Layer 12 of a small transformer language model trained on English Wikipedia (15 layers, counted from 0, width 128).
A neuron's activation on a vector x is GELU(weights . x + bias), where the dot is the dot product.
The model reads these tokens: "of " "35" ", " "he " "had " "ach" "iev" "ed " "the " "ran" "k " "of " "F" "eld" "mar"

The vector x that enters this layer's MLP at each token. A number n stands for (n - 500) times 0.013.
0 "of ": 479 393 472 387 401 547 345 511 527 443 464 476 418 493 519 498 150 525 607 540 597 612 469 434 623 505 502 526 475 471 482 389 642 418 496 478 550 487 492 557 539 414 612 432 605 541 521 460 519 396 638 428 504 575 589 539 631 448 625 527 628 613 477 540 527 471 495 505 501 636 478 566 608 536 348 459 349 463 592 534 544 577 443 501 501 395 499 607 514 465 398 554 439 476 398 542 545 449 578 429 465 496 392 480 453 612 686 452 457 549 471 583 538 485 555 475 608 485 349 399 436 555 474 340 473 441 496 682
1 "35": 561 505 422 366 363 446 369 527 549 349 440 587 436 524 589 541 525 627 492 455 513 542 354 396 633 516 531 511 515 386 335 522 545 443 463 503 488 503 500 654 460 466 690 565 603 483 486 521 591 461 535 538 460 638 534 569 726 417 477 612 525 475 617 625 542 488 541 453 480 426 412 573 435 596 496 383 364 489 557 515 484 613 478 500 549 478 499 697 560 397 517 440 431 415 424 482 554 584 532 463 441 301 463 524 509 430 548 344 501 581 434 556 500 457 511 597 510 574 431 373 364 565 546 520 449 377 538 614
2 ", ": 470 454 515 443 366 458 374 577 748 467 515 354 513 606 498 475 164 593 487 637 574 447 322 318 539 545 396 497 473 396 482 551 555 440 415 453 553 491 564 431 501 485 555 407 488 519 436 520 470 482 595 549 531 608 527 552 823 461 639 501 541 560 514 594 471 478 435 461 405 614 428 592 488 500 543 438 443 497 532 508 414 494 388 547 583 435 485 594 507 495 594 507 500 409 485 558 521 526 488 530 500 358 477 552 478 551 526 443 512 529 507 491 484 523 592 608 573 532 542 433 384 561 472 378 557 417 550 580
3 "he ": 416 387 547 496 316 531 454 540 621 451 435 495 476 587 559 473 187 415 494 524 660 488 453 368 651 497 513 581 496 540 486 568 441 473 545 484 561 497 535 455 527 363 567 419 401 545 508 475 572 462 562 493 532 495 682 535 677 530 526 496 566 611 402 526 495 590 496 547 617 629 397 590 575 474 538 465 446 544 435 513 470 513 375 484 543 432 513 537 529 472 466 513 333 453 427 639 365 592 533 412 427 394 417 530 493 489 445 430 473 649 526 491 428 470 517 614 554 613 595 376 401 496 362 395 544 535 575 645
4 "had ": 492 373 578 601 431 459 415 514 628 534 455 501 439 627 634 506 188 490 470 518 673 545 460 414 637 515 564 564 423 447 549 434 468 500 490 466 478 491 443 503 520 427 508 495 488 560 568 501 693 477 400 460 538 491 655 508 596 542 513 511 566 667 367 627 499 591 501 473 569 568 356 506 644 575 592 372 541 467 423 538 523 414 505 494 443 378 486 590 455 389 426 518 383 408 566 579 380 453 584 417 547 430 428 525 518 440 575 506 489 545 479 453 423 501 394 599 473 597 629 307 477 472 434 404 519 545 511 584
5 "ach": 555 468 420 577 427 518 437 508 515 516 367 505 565 660 646 578 495 428 547 508 584 558 547 415 555 378 636 499 486 491 441 522 454 291 520 556 417 493 472 481 422 310 471 493 557 532 480 482 625 536 430 360 498 638 586 538 386 398 475 640 511 591 517 511 542 475 520 455 483 622 435 475 511 457 492 359 534 504 532 526 561 422 519 537 493 427 482 559 458 590 510 505 473 468 549 516 377 517 579 496 508 554 447 562 532 564 570 526 606 504 474 376 431 616 363 564 305 748 468 239 550 510 377 538 544 413 457 641
6 "iev": 523 426 523 483 419 510 472 458 575 362 542 440 586 581 650 543 394 441 564 562 653 591 644 479 504 418 614 557 345 532 458 542 281 504 475 473 507 456 475 402 439 454 549 460 608 541 435 446 648 465 394 390 407 606 572 566 451 420 504 627 642 497 556 591 463 389 572 495 488 575 473 515 574 468 648 427 506 451 439 552 517 516 515 444 358 355 485 495 458 477 445 583 431 503 627 443 429 524 697 516 570 463 481 570 494 503 673 334 457 544 386 362 490 638 417 440 507 564 533 403 431 561 557 570 522 474 422 531
7 "ed ": 461 327 544 566 377 509 483 447 661 445 466 469 521 600 560 483 117 416 526 579 666 624 608 448 611 476 603 496 486 515 372 554 407 516 452 405 418 445 544 451 395 581 623 529 518 537 447 568 631 485 502 447 556 655 586 590 615 435 488 564 520 626 437 684 522 487 534 490 442 565 479 531 622 533 515 502 451 530 509 497 559 517 480 487 471 448 559 497 452 432 491 617 458 463 541 508 396 472 579 428 516 479 576 544 378 305 522 413 404 518 415 421 465 483 424 533 433 573 560 378 472 442 537 407 566 481 425 578
8 "the ": 473 475 509 521 436 530 293 561 678 456 415 527 507 596 553 503 25 536 535 578 607 570 541 476 627 433 480 632 420 467 423 531 543 426 540 502 578 440 506 396 386 540 575 424 442 523 449 487 558 485 504 371 462 593 532 499 643 451 404 582 528 546 548 574 502 490 469 434 441 655 449 543 589 550 475 541 471 496 501 567 702 547 552 481 476 496 622 606 497 498 546 453 584 495 400 594 441 545 566 371 600 481 485 484 539 422 478 470 504 401 542 430 431 412 512 538 452 484 441 356 458 473 505 444 526 429 485 606
9 "ran": 572 535 524 572 530 424 298 566 711 447 444 461 513 507 635 600 466 448 541 470 548 499 465 528 488 445 393 564 504 429 379 484 500 461 523 560 539 514 575 481 467 291 625 434 488 457 390 521 550 460 490 374 482 662 583 500 440 496 351 560 536 639 549 558 434 553 437 422 469 533 403 606 598 581 428 421 391 440 443 531 434 541 476 583 560 566 521 542 619 446 488 388 786 359 490 473 464 553 641 552 577 651 447 500 514 523 448 414 529 437 489 457 521 503 516 490 512 608 542 322 460 545 379 528 396 369 563 557
10 "k ": 469 338 544 429 398 364 495 501 741 526 507 450 478 601 656 406 140 416 558 523 629 422 460 583 476 378 493 542 528 485 352 560 574 454 512 385 497 490 568 335 448 504 642 484 489 419 445 454 640 462 609 510 502 599 660 441 581 559 528 535 468 695 516 501 447 470 482 508 496 513 452 578 617 489 409 493 420 555 561 537 515 435 444 560 542 596 523 587 645 416 515 562 474 425 519 571 464 514 630 520 414 494 482 512 542 415 525 378 435 535 423 478 462 451 492 541 483 611 508 468 437 544 511 476 406 495 458 566
11 "of ": 549 408 640 481 404 429 385 460 631 555 380 421 403 548 593 438 99 585 463 598 604 680 505 499 553 455 461 480 600 489 456 527 532 528 389 536 533 418 535 412 350 492 528 469 525 605 446 514 557 504 506 439 606 543 490 464 687 439 402 611 497 592 535 603 532 483 384 458 482 654 459 493 592 520 482 432 445 483 539 505 568 496 501 584 533 540 527 594 516 461 596 395 534 434 487 590 450 481 642 352 527 580 536 517 491 432 550 490 414 569 460 525 457 419 441 602 403 520 480 307 460 410 569 502 573 431 486 566
12 "F": 610 464 419 485 323 520 234 514 500 472 448 576 597 493 515 401 492 459 515 681 534 474 564 573 595 626 384 575 539 455 439 555 522 433 630 565 497 503 479 511 317 432 635 535 458 528 599 596 603 576 590 521 488 573 531 467 535 467 520 616 524 648 490 495 471 506 578 439 481 563 437 629 506 486 562 468 496 523 431 455 655 547 393 504 543 436 528 534 558 525 558 429 582 438 421 610 446 491 580 374 503 380 432 508 479 391 513 465 467 560 446 484 467 351 503 549 521 472 199 328 433 620 498 573 452 362 448 486
13 "eld": 570 383 487 446 343 386 484 532 547 443 572 550 548 444 511 605 405 403 505 404 486 399 535 503 445 514 411 516 510 456 437 627 445 493 651 501 479 654 554 465 504 558 551 447 551 673 550 528 550 447 595 482 497 473 503 493 522 601 602 638 455 567 555 336 468 525 496 529 459 531 486 605 476 536 489 568 489 435 413 500 572 593 417 628 526 476 483 532 615 387 516 434 521 415 500 577 600 545 513 434 533 517 402 407 494 410 512 527 399 488 401 577 451 469 498 686 468 661 239 367 381 511 453 711 495 293 430 601
14 "mar": 525 465 584 421 432 398 413 560 637 420 596 537 487 486 468 742 486 480 530 405 541 528 427 467 310 592 513 404 621 560 454 540 421 544 417 650 308 527 558 470 516 442 388 536 535 503 563 557 537 433 567 398 586 508 651 475 480 400 546 632 529 495 596 373 466 518 433 385 523 473 498 639 458 448 491 495 478 516 480 543 592 610 528 600 578 438 529 488 634 419 598 498 448 488 558 455 564 498 569 601 556 494 364 474 474 463 549 395 471 583 532 587 396 426 569 536 487 515 411 359 506 391 376 664 376 401 348 588

Each question shows the input weights of one neuron of the MLP. A number n stands for (n - 500) times 0.00086.

n233 (bias -0.009): 474 339 477 543 595 533 384 716 626 666 529 691 481 667 513 493 384 497 484 564 484 457 471 507 564 314 469 418 373 582 418 417 599 617 573 708 474 470 374 461 435 368 493 719 558 221 543 373 507 471 323 710 437 546 507 562 445 665 221 514 378 782 500 354 643 407 298 771 468 553 552 457 459 610 278 503 680 529 384 439 468 522 445 467 332 563 486 375 493 516 620 528 341 664 607 507 553 375 659 586 364 446 556 364 436 560 413 408 490 536 445 541 621 530 371 490 542 538 713 620 603 504 663 533 490 417 510 553
Which token does this neuron like most? 10 "k "

n271 (bias -0.028): 326 597 350 431 511 351 586 521 701 524 378 520 473 623 363 596 449 677 443 632 507 514 514 475 517 500 401 583 610 400 634 439 575 397 609 456 504 713 455 536 454 514 470 455 500 683 177 571 302 408 493 665 565 400 655 682 340 365 467 596 411 355 394 564 405 493 682 344 601 288 473 424 300 609 614 764 624 359 534 504 426 429 638 522 633 402 218 407 507 482 605 588 466 739 613 304 478 410 452 226 692 373 466 478 431 413 712 575 732 479 478 485 544 243 556 639 709 437 469 671 321 307 489 296 559 496 432 500
Which token does this neuron like most? 2 ", "

n305 (bias 0.001): 310 566 500 452 443 518 560 500 337 520 503 460 685 484 503 324 346 214 372 518 610 728 527 564 538 421 475 404 328 479 525 506 512 476 357 669 530 574 481 428 568 554 373 566 565 651 437 538 360 503 451 638 688 506 503 623 491 371 500 556 553 446 439 196 672 547 598 404 558 426 637 436 512 466 637 460 476 317 581 435 403 469 519 564 515 421 419 467 359 376 557 674 538 340 628 308 620 552 444 554 605 434 610 494 542 406 491 559 373 554 585 367 833 621 509 540 562 506 352 503 516 548 536 604 478 546 456 452
Which token does this neuron like most? 6 "iev"

n164 (bias -0.003): 409 534 559 497 438 415 566 338 427 464 295 488 382 410 329 670 505 491 417 687 549 606 515 453 651 422 612 338 398 556 500 550 569 528 500 538 413 334 303 506 515 553 490 393 500 461 391 562 655 437 699 612 599 510 432 714 407 546 477 416 403 570 608 552 503 482 539 594 331 507 513 331 558 535 509 653 614 393 490 382 518 626 529 484 625 434 271 562 471 764 617 590 487 666 377 385 260 605 468 559 439 422 395 397 584 192 432 743 574 522 506 375 481 412 555 570 594 629 566 525 464 550 487 681 638 658 480 537
On which token does it fire most, and how strongly? 7 "ed ", at about 0.92

n477 (bias -0.028): 541 457 468 571 556 381 518 483 490 548 472 382 527 452 552 602 637 514 377 538 556 539 500 582 497 637 665 507 558 606 570 317 344 406 475 435 448 536 287 521 581 621 489 651 535 555 667 467 481 567 331 631 673 401 409 657 398 760 460 295 397 553 550 449 811 427 402 497 610 546 575 586 431 478 592 464 622 556 530 460 705 497 530 457 621 188 496 550 507 660 296 367 392 358 558 226 408 276 551 322 434 476 324 573 527 714 587 544 704 331 692 303 584 396 324 377 649 658 651 677 382 816 396 464 482 612 281 508
On which three tokens does it fire most, strongest first? 4 "had ", 5 "ach", 6 "iev"

n149 (bias -0.037): 620 465 370 539 588 332 355 393 580 462 602 420 420 657 268 391 669 422 469 544 736 563 531 610 640 526 552 558 346 465 569 394 486 514 596 371 638 385 631 601 538 288 536 624 669 422 401 415 435 472 436 341 414 243 318 570 636 622 529 413 529 444 439 555 448 428 540 343 602 602 638 358 700 393 636 496 364 638 471 644 593 556 496 514 496 646 314 34 431 400 640 579 504 563 568 344 475 822 529 479 408 547 341 377 674 532 545 661 623 482 416 482 572 408 482 637 382 350 524 500 434 485 504 507 692 428 755 409
Which token does this neuron like most? 6 "iev"

n409 (bias -0.028): 521 713 367 391 489 445 471 450 269 546 651 744 421 264 681 303 624 420 367 514 507 385 550 493 532 323 496 535 312 363 669 486 558 635 591 493 484 456 522 475 457 583 563 365 560 587 500 564 457 460 361 572 404 550 377 460 597 390 373 549 366 452 577 596 625 680 555 507 353 512 546 860 206 544 353 637 768 688 338 274 486 589 455 515 660 467 358 735 447 408 462 762 595 688 214 370 449 366 575 351 618 607 371 690 496 595 692 410 415 511 436 500 485 340 407 445 379 485 577 540 541 648 471 456 426 441 379 372
On which two tokens does it fire most, strongest first? 12 "F", 1 "35"

n145 (bias 0.015): 349 478 293 431 485 384 481 509 482 657 636 494 400 237 439 455 703 384 629 599 387 515 503 541 467 743 382 620 399 611 490 544 602 485 659 487 305 582 404 537 475 419 561 629 536 521 286 510 651 368 560 481 497 357 506 514 583 487 407 417 404 550 642 383 414 561 565 383 440 583 487 506 580 472 343 475 648 518 300 516 643 518 632 601 428 459 401 469 764 567 468 500 539 613 280 446 670 527 334 276 574 432 494 519 427 556 491 687 675 565 471 554 471 613 442 484 607 359 494 402 590 583 466 494 749 591 441 523
Which token does this neuron like most? 12 "F"

n412 (bias -0.033): 550 306 409 534 530 483 415 393 343 480 425 623 490 496 383 629 529 462 416 371 433 371 543 359 391 454 421 608 451 459 472 468 394 570 589 705 332 514 722 601 369 371 286 564 703 454 316 663 489 519 448 748 450 544 676 545 722 539 415 486 166 513 676 594 460 393 477 444 520 445 388 630 454 621 544 413 545 590 624 420 423 596 450 500 579 349 690 466 645 513 443 406 653 681 376 262 500 545 588 462 444 503 347 549 741 699 503 613 594 321 652 577 462 356 514 535 504 419 710 431 642 460 517 414 657 673 257 551
Which token does this neuron like most? 14 "mar"

n138 (bias -0.049): 379 564 564 340 342 466 500 526 457 661 547 561 446 657 616 510 551 473 661 516 567 480 679 500 415 606 657 659 624 742 468 303 510 523 527 497 356 521 605 362 507 635 326 486 549 441 584 514 588 311 294 547 546 496 260 440 373 461 570 326 409 535 407 586 550 797 762 546 461 678 568 357 538 514 440 441 689 368 595 541 457 608 440 287 466 589 538 402 377 457 440 475 472 620 483 597 298 268 396 412 585 358 525 469 638 463 520 318 580 419 412 382 621 663 423 476 853 504 634 304 542 409 589 407 549 418 610 427
On which token does it fire most, and how strongly? 4 "had ", at about 1.3

n414 (bias -0.015): 424 609 638 266 575 485 552 497 548 494 708 546 354 475 473 531 325 531 659 406 396 548 796 591 350 677 478 690 549 425 525 486 500 712 607 361 405 463 713 449 596 433 375 588 710 547 536 427 434 557 558 506 385 516 581 580 323 472 472 506 416 637 654 382 431 399 570 629 479 429 625 336 378 313 350 379 432 524 563 478 450 454 554 500 421 653 475 485 575 396 585 594 484 617 451 528 491 457 584 564 553 503 460 297 481 610 443 679 323 461 550 509 587 485 600 383 363 544 380 472 554 429 549 537 425 429 430 448
On which two tokens does it fire most, strongest first? 14 "mar", 13 "eld"

n338 (bias -0.030): 517 602 554 608 452 609 611 356 522 525 494 441 543 406 422 453 519 489 579 343 634 732 469 620 431 441 482 527 321 554 538 551 625 595 323 514 436 387 477 520 503 489 517 618 522 508 667 447 488 528 534 449 701 458 544 547 570 509 547 526 383 471 563 528 612 445 500 552 527 637 623 457 477 624 672 526 391 464 406 526 514 650 500 445 227 483 512 316 462 514 396 446 595 428 477 270 415 701 494 452 531 731 569 529 457 451 494 429 259 613 500 360 477 451 482 318 625 535 347 532 450 433 554 563 299 609 372 473
On which token does it fire most, and how strongly? 6 "iev", at about 1.4

n374 (bias -0.022): 370 513 542 520 637 387 454 484 564 490 549 556 673 442 413 513 484 500 896 503 400 526 487 738 538 548 476 298 453 321 290 641 562 590 421 503 372 450 503 441 429 375 601 602 391 554 516 753 528 420 636 418 583 328 416 587 714 538 520 399 476 559 420 558 519 372 503 633 560 644 743 279 395 434 507 567 404 468 476 416 275 577 500 560 635 440 554 398 371 397 476 829 524 649 523 487 543 511 291 418 646 654 549 510 338 451 381 446 436 617 681 497 571 526 443 386 419 534 462 530 323 560 490 473 624 397 655 345
On which token does it fire most, and how strongly? 7 "ed ", at about 1

n178 (bias -0.033): 495 402 359 467 681 497 511 604 527 590 454 586 382 497 484 472 621 286 635 511 468 530 511 563 556 355 506 524 658 673 537 495 522 513 599 431 524 558 576 495 427 497 545 703 654 592 560 565 541 567 442 489 468 442 461 596 487 460 342 469 452 582 663 424 495 487 560 468 503 453 538 557 424 456 519 525 497 545 477 383 575 492 426 566 426 552 365 495 472 331 611 459 426 415 312 494 492 369 730 314 509 560 344 292 474 440 575 426 249 465 506 570 494 481 337 536 377 635 508 572 585 734 527 486 447 373 349 465
On which token does it fire most, and how strongly? 13 "eld", at about 2

n242 (bias -0.029): 463 470 530 601 419 311 546 635 537 437 411 559 653 500 193 619 502 549 540 542 692 608 474 377 521 545 409 375 340 492 553 515 405 575 481 431 530 370 760 610 436 562 375 472 534 599 573 427 482 551 508 595 566 390 575 509 548 460 517 534 514 462 344 581 559 545 531 534 633 468 529 375 430 420 468 475 588 397 570 669 577 559 421 516 535 574 567 378 458 620 359 555 330 536 643 447 457 362 422 497 568 484 558 494 515 361 492 503 514 618 494 561 522 326 539 572 474 441 359 563 598 320 345 525 661 456 497 497
On which token does it fire most, and how strongly? 14 "mar", at about 1.1

n401 (bias -0.068): 447 663 557 585 510 545 616 639 570 540 432 655 635 595 437 486 543 579 544 480 440 490 470 644 605 645 536 451 469 412 605 475 480 413 715 493 432 538 342 652 483 463 660 577 685 657 571 525 493 216 338 503 464 467 322 744 500 599 363 507 630 487 762 462 346 507 292 661 546 351 500 520 524 452 584 448 672 231 359 566 367 395 352 620 395 610 430 459 338 397 351 442 610 154 720 636 608 393 322 531 323 620 497 563 482 664 360 405 493 419 380 566 344 473 560 490 376 465 507 459 705 420 387 379 591 541 660 555
On which three tokens does it fire most, strongest first? 9 "ran", 4 "had ", 13 "eld"

n159 (bias -0.040): 311 319 602 672 568 555 527 456 510 314 486 627 432 610 480 504 382 610 459 540 466 425 487 424 407 561 478 599 395 674 262 400 524 527 372 500 661 503 571 660 584 449 278 461 393 477 456 643 522 641 365 733 536 423 472 647 307 511 341 564 362 568 465 519 567 390 464 401 430 364 442 586 341 618 398 371 611 222 596 458 497 555 500 649 524 517 493 668 731 429 928 529 597 496 385 384 585 657 496 428 448 330 311 426 643 634 554 450 630 616 450 391 570 472 284 437 706 564 424 774 571 596 431 451 511 538 593 485
Which token does this neuron like most? 1 "35"

n193 (bias -0.025): 406 580 543 597 318 621 557 604 317 561 513 598 321 648 627 637 469 429 586 565 592 430 630 708 403 424 518 436 256 483 517 444 550 559 564 269 552 571 455 510 382 520 449 562 464 625 314 684 464 400 517 503 440 493 630 629 605 476 379 579 572 434 605 482 366 461 567 584 365 450 507 490 383 723 566 442 645 608 427 571 454 425 458 537 493 275 445 400 472 598 556 475 870 655 703 767 221 297 377 527 489 452 372 503 557 423 471 424 343 483 573 538 520 419 631 507 418 490 452 615 483 336 735 267 592 588 598 400
Which token does this neuron like most? 7 "ed "

n217 (bias -0.033): 414 616 588 387 508 602 492 829 546 748 604 448 500 132 690 520 393 570 305 567 519 527 561 609 444 496 516 571 587 611 576 442 461 607 418 681 409 386 480 354 531 581 468 648 342 560 342 746 538 638 531 550 373 384 592 363 351 536 736 408 468 456 935 624 675 424 278 800 403 334 619 694 289 437 339 405 390 489 468 370 439 642 234 512 465 473 552 581 388 667 601 677 427 719 535 409 485 386 691 496 462 633 456 548 371 535 492 492 405 381 407 361 433 465 360 492 596 724 388 441 605 413 371 327 651 508 630 218
On which two tokens does it fire most, strongest first? 14 "mar", 11 "of "

n336 (bias -0.027): 572 463 417 503 510 514 426 378 362 523 543 474 487 601 497 438 607 459 473 607 411 296 543 503 474 710 489 474 435 423 507 591 577 632 690 616 425 294 580 437 546 735 514 441 575 739 477 798 595 335 473 413 401 586 337 689 527 535 528 635 490 427 285 429 424 592 577 578 581 677 504 368 403 312 630 634 613 661 507 359 632 430 517 619 412 524 385 466 702 718 535 532 423 775 595 400 420 420 424 322 599 490 509 268 331 507 351 430 366 697 416 548 314 608 774 503 500 472 542 422 434 439 717 534 483 428 398 460
On which token does it fire most, and how strongly? 12 "F", at about 1.6

n398 (bias -0.012): 518 543 292 463 433 603 330 611 391 267 451 339 544 519 590 323 582 590 467 512 461 503 644 571 557 538 598 636 472 558 446 327 491 291 543 481 621 465 370 506 518 703 513 487 446 648 463 442 430 548 690 537 467 461 481 466 515 500 595 398 494 584 643 510 573 596 515 321 560 437 520 389 449 687 271 494 725 473 589 409 446 543 388 500 512 556 475 509 586 449 449 595 590 483 512 370 706 631 316 448 600 624 258 339 576 553 663 573 456 515 394 560 276 494 592 600 586 742 447 553 586 477 382 400 487 565 397 401
Which token does this neuron like most? 0 "of "

n262 (bias -0.015): 531 662 419 532 650 600 474 489 628 497 471 376 448 410 281 512 335 500 523 461 540 413 284 518 489 676 423 360 589 509 695 554 375 469 544 553 646 497 356 583 414 544 434 446 525 450 625 697 415 568 638 607 564 391 398 654 351 497 416 485 524 407 453 468 594 486 378 643 478 509 346 465 446 479 402 390 588 611 494 524 238 563 512 432 430 626 446 561 557 377 439 673 418 548 688 524 671 475 599 631 415 425 524 506 463 509 437 657 393 555 443 622 497 506 641 465 547 614 461 683 376 659 366 527 476 538 464 450
On which token does it fire most, and how strongly? 2 ", ", at about 0.56

n354 (bias -0.023): 635 378 494 700 606 536 580 468 407 644 615 489 475 638 436 506 445 623 332 592 494 583 509 596 512 537 707 388 709 509 346 511 497 579 413 651 527 618 494 441 503 461 552 374 590 597 622 364 506 477 410 636 528 456 512 362 541 506 350 500 436 386 277 553 494 570 443 497 606 583 437 509 583 211 409 451 473 349 293 679 669 377 605 364 560 620 454 387 562 640 587 386 413 536 398 375 533 506 619 399 439 474 400 427 376 413 488 565 430 568 395 598 543 509 295 500 458 469 506 440 583 465 398 554 747 569 568 462
On which two tokens does it fire most, strongest first? 11 "of ", 4 "had "

n180 (bias -0.015): 412 534 352 412 605 651 512 588 649 672 559 562 676 645 460 398 479 522 371 443 491 385 603 547 400 558 523 431 503 460 442 468 428 460 462 354 594 630 535 472 429 382 657 490 461 509 345 636 446 125 383 512 513 467 439 620 605 354 294 429 513 702 377 500 635 214 491 392 464 547 596 491 452 478 398 293 563 579 581 471 427 644 461 418 416 729 346 575 384 772 610 410 520 428 462 404 661 591 526 525 534 420 485 398 487 566 353 574 647 491 652 385 589 497 359 560 650 481 599 478 435 443 494 393 474 525 490 407
On which three tokens does it fire most, strongest first? 2 ", ", 9 "ran", 8 "the "

n468 (bias -0.056): 415 385 507 384 434 411 332 411 562 575 308 507 477 478 600 762 541 479 438 364 531 493 370 712 422 496 630 551 568 403 424 231 367 700 535 454 261 550 243 583 614 542 518 460 561 419 521 453 462 531 326 556 407 661 417 392 497 526 659 392 478 335 635 516 317 466 584 592 497 598 619 465 352 873 611 589 568 599 234 418 438 375 642 582 521 514 449 409 485 380 507 690 526 694 337 230 374 607 493 581 553 292 457 482 568 708 548 602 400 580 733 529 600 680 435 307 564 594 466 614 689 575 616 418 500 464 518 534
Which token does this neuron like most? 6 "iev"

n342 (bias -0.027): 536 581 466 403 531 506 257 470 393 464 599 740 559 568 357 669 518 362 472 509 442 649 777 337 506 370 385 551 557 583 577 585 724 509 697 373 664 462 612 481 568 525 462 358 397 590 450 442 436 583 387 547 362 477 417 551 349 390 564 500 519 430 525 466 482 372 527 681 569 413 431 678 388 673 670 532 538 530 568 538 402 409 316 532 357 406 545 581 407 469 539 454 490 503 399 506 453 490 382 388 757 485 538 423 420 666 460 400 325 549 406 455 439 650 372 487 560 487 587 626 623 537 509 661 446 623 708 323
Which token does this neuron like most? 6 "iev"

n450 (bias -0.047): 441 467 274 424 461 374 427 556 405 588 452 543 491 481 470 469 513 506 620 494 473 488 571 521 373 446 458 594 410 391 459 352 658 419 476 689 558 407 500 608 479 424 541 503 512 474 615 535 431 395 515 303 709 468 544 681 380 665 371 491 519 591 537 746 527 553 669 441 476 493 403 497 513 676 741 658 694 500 481 385 613 454 623 512 500 485 651 552 412 515 433 283 430 322 423 559 530 550 597 384 467 602 523 500 471 534 440 667 404 397 228 215 400 509 337 618 569 541 708 472 465 630 375 423 466 469 615 389
On which three tokens does it fire most, strongest first? 4 "had ", 9 "ran", 5 "ach"

n39 (bias -0.015): 623 539 565 471 536 563 471 392 439 358 367 398 485 389 417 553 410 503 635 390 420 597 360 585 689 571 534 337 487 458 422 408 536 407 493 669 427 603 621 335 641 647 547 486 408 415 510 622 341 598 431 415 669 406 342 662 571 626 480 409 382 540 602 482 635 525 379 569 352 758 334 415 815 655 439 410 576 379 547 297 529 494 561 526 480 530 722 327 375 462 785 319 534 579 384 560 519 422 574 503 649 344 576 393 570 543 372 618 733 555 619 379 580 684 419 374 447 419 412 497 581 385 415 513 393 523 466 469
On which token does it fire most, and how strongly? 8 "the ", at about 1.4

n494 (bias -0.010): 356 470 574 317 597 469 510 684 315 559 343 420 471 507 533 355 517 520 570 366 387 537 681 480 618 374 664 639 534 453 430 288 712 344 551 754 553 390 611 537 457 625 320 430 523 571 456 423 394 661 677 540 457 496 320 489 463 739 309 472 472 658 418 440 702 612 323 624 438 460 703 524 632 623 340 490 510 533 552 517 348 338 787 531 392 391 542 463 500 536 784 468 341 295 517 542 537 452 604 598 595 503 330 476 590 588 371 444 438 560 440 476 548 537 635 541 750 465 451 490 525 525 510 398 607 381 648 453
On which two tokens does it fire most, strongest first? 0 "of ", 11 "of "

n64 (bias -0.011): 329 469 579 524 706 535 600 662 385 403 500 385 428 511 382 631 497 458 602 583 473 569 578 517 600 662 438 639 539 490 429 354 700 524 674 626 384 342 471 370 738 441 500 432 581 623 256 655 425 569 458 448 445 666 436 610 510 277 489 664 472 558 577 286 568 466 342 777 447 541 500 330 418 734 562 578 535 476 701 440 395 461 511 535 389 486 593 545 311 493 220 515 330 546 584 369 376 294 557 465 737 385 416 493 419 507 364 625 670 688 565 262 433 639 653 619 355 475 537 385 525 530 514 633 521 605 634 367
On which three tokens does it fire most, strongest first? 5 "ach", 6 "iev", 4 "had "

n424 (bias -0.009): 405 308 568 367 543 529 405 646 596 433 646 612 492 583 556 341 526 575 531 392 427 543 612 607 483 359 442 401 518 520 518 478 520 624 165 535 240 520 574 537 613 511 456 396 427 414 514 494 615 302 512 446 482 558 683 446 457 443 571 541 666 352 427 430 492 564 505 350 650 457 518 451 556 395 472 620 436 629 423 541 511 570 509 739 500 584 583 408 559 618 533 488 746 513 357 550 592 525 341 494 500 385 554 509 448 408 514 607 547 563 515 411 515 457 438 564 438 506 395 646 527 537 682 427 441 532 356 315
On which two tokens does it fire most, strongest first? 14 "mar", 10 "k "

n436 (bias -0.006): 356 707 445 549 765 665 594 344 476 701 562 382 591 661 659 614 433 409 548 450 347 455 541 430 527 778 511 310 507 548 346 455 476 442 319 567 461 638 579 675 517 521 457 468 473 420 535 597 534 207 591 341 515 341 700 523 585 475 550 461 500 497 454 327 466 307 606 513 480 455 306 500 578 683 449 737 451 602 522 595 402 480 432 489 455 462 461 341 489 463 446 629 406 481 647 411 396 410 682 472 221 285 487 429 277 430 367 514 372 284 687 589 379 444 357 539 545 511 777 539 622 567 636 609 401 658 558 533
On which token does it fire most, and how strongly? 7 "ed ", at about 0.58

n51 (bias -0.042): 353 497 540 568 515 600 404 334 512 703 454 395 357 497 328 427 451 379 351 473 679 356 512 363 536 342 474 577 397 528 401 526 445 591 481 528 555 513 656 693 689 355 383 305 461 583 497 609 357 521 591 583 412 658 398 680 463 490 455 373 331 584 569 657 621 491 423 446 458 563 627 642 605 516 601 361 563 428 362 409 503 561 442 428 756 500 417 352 433 506 622 349 536 449 631 516 595 349 440 466 594 559 344 709 517 336 503 654 516 472 295 548 538 689 373 450 533 487 441 644 449 517 472 603 392 541 548 487
On which token does it fire most, and how strongly? 2 ", ", at about 0.8

n218 (bias -0.005): 561 520 526 727 494 726 572 517 511 700 571 544 551 503 348 409 534 439 398 533 534 254 595 561 628 599 521 541 305 469 375 554 457 554 411 275 449 506 488 580 466 506 512 494 439 751 343 479 503 318 419 689 403 500 414 538 545 539 355 465 349 465 439 484 531 606 643 422 530 571 582 546 674 497 594 468 459 494 420 500 593 524 470 474 351 454 435 643 524 458 625 476 455 449 439 335 546 506 541 638 603 497 516 547 451 445 663 577 336 514 765 586 415 572 405 462 722 500 456 401 378 478 497 544 459 509 551 614
On which token does it fire most, and how strongly? 4 "had ", at about 0.84

n92 (bias -0.018): 503 421 471 615 557 544 565 342 479 622 504 578 483 719 321 526 563 471 401 510 479 561 511 601 646 586 637 676 314 536 489 392 557 645 511 442 480 365 500 692 613 522 271 783 546 493 554 485 698 792 245 475 546 423 341 500 638 519 366 437 385 389 536 572 391 433 294 521 531 546 420 547 611 343 504 581 383 486 653 625 581 618 179 718 475 475 522 432 299 422 425 515 357 734 635 467 393 578 241 586 434 527 332 526 562 489 384 515 456 753 414 566 397 518 452 573 735 415 552 332 653 446 308 697 275 475 801 492
On which token does it fire most, and how strongly? 4 "had ", at about 1

n140 (bias -0.044): 387 556 447 547 540 483 577 380 588 561 497 500 550 418 578 759 556 664 648 477 232 457 575 329 400 413 440 510 534 658 572 646 626 700 323 480 626 571 476 536 546 580 360 507 626 532 546 666 525 474 402 702 381 372 726 456 447 535 644 606 356 591 564 662 490 484 722 593 461 482 694 550 589 473 480 422 365 559 500 456 415 556 334 608 400 611 521 630 476 399 497 383 368 529 611 510 447 395 408 380 486 249 450 285 357 289 324 445 486 305 383 343 371 359 558 544 764 318 564 635 500 625 544 554 616 412 486 586
Which token does this neuron like most? 13 "eld"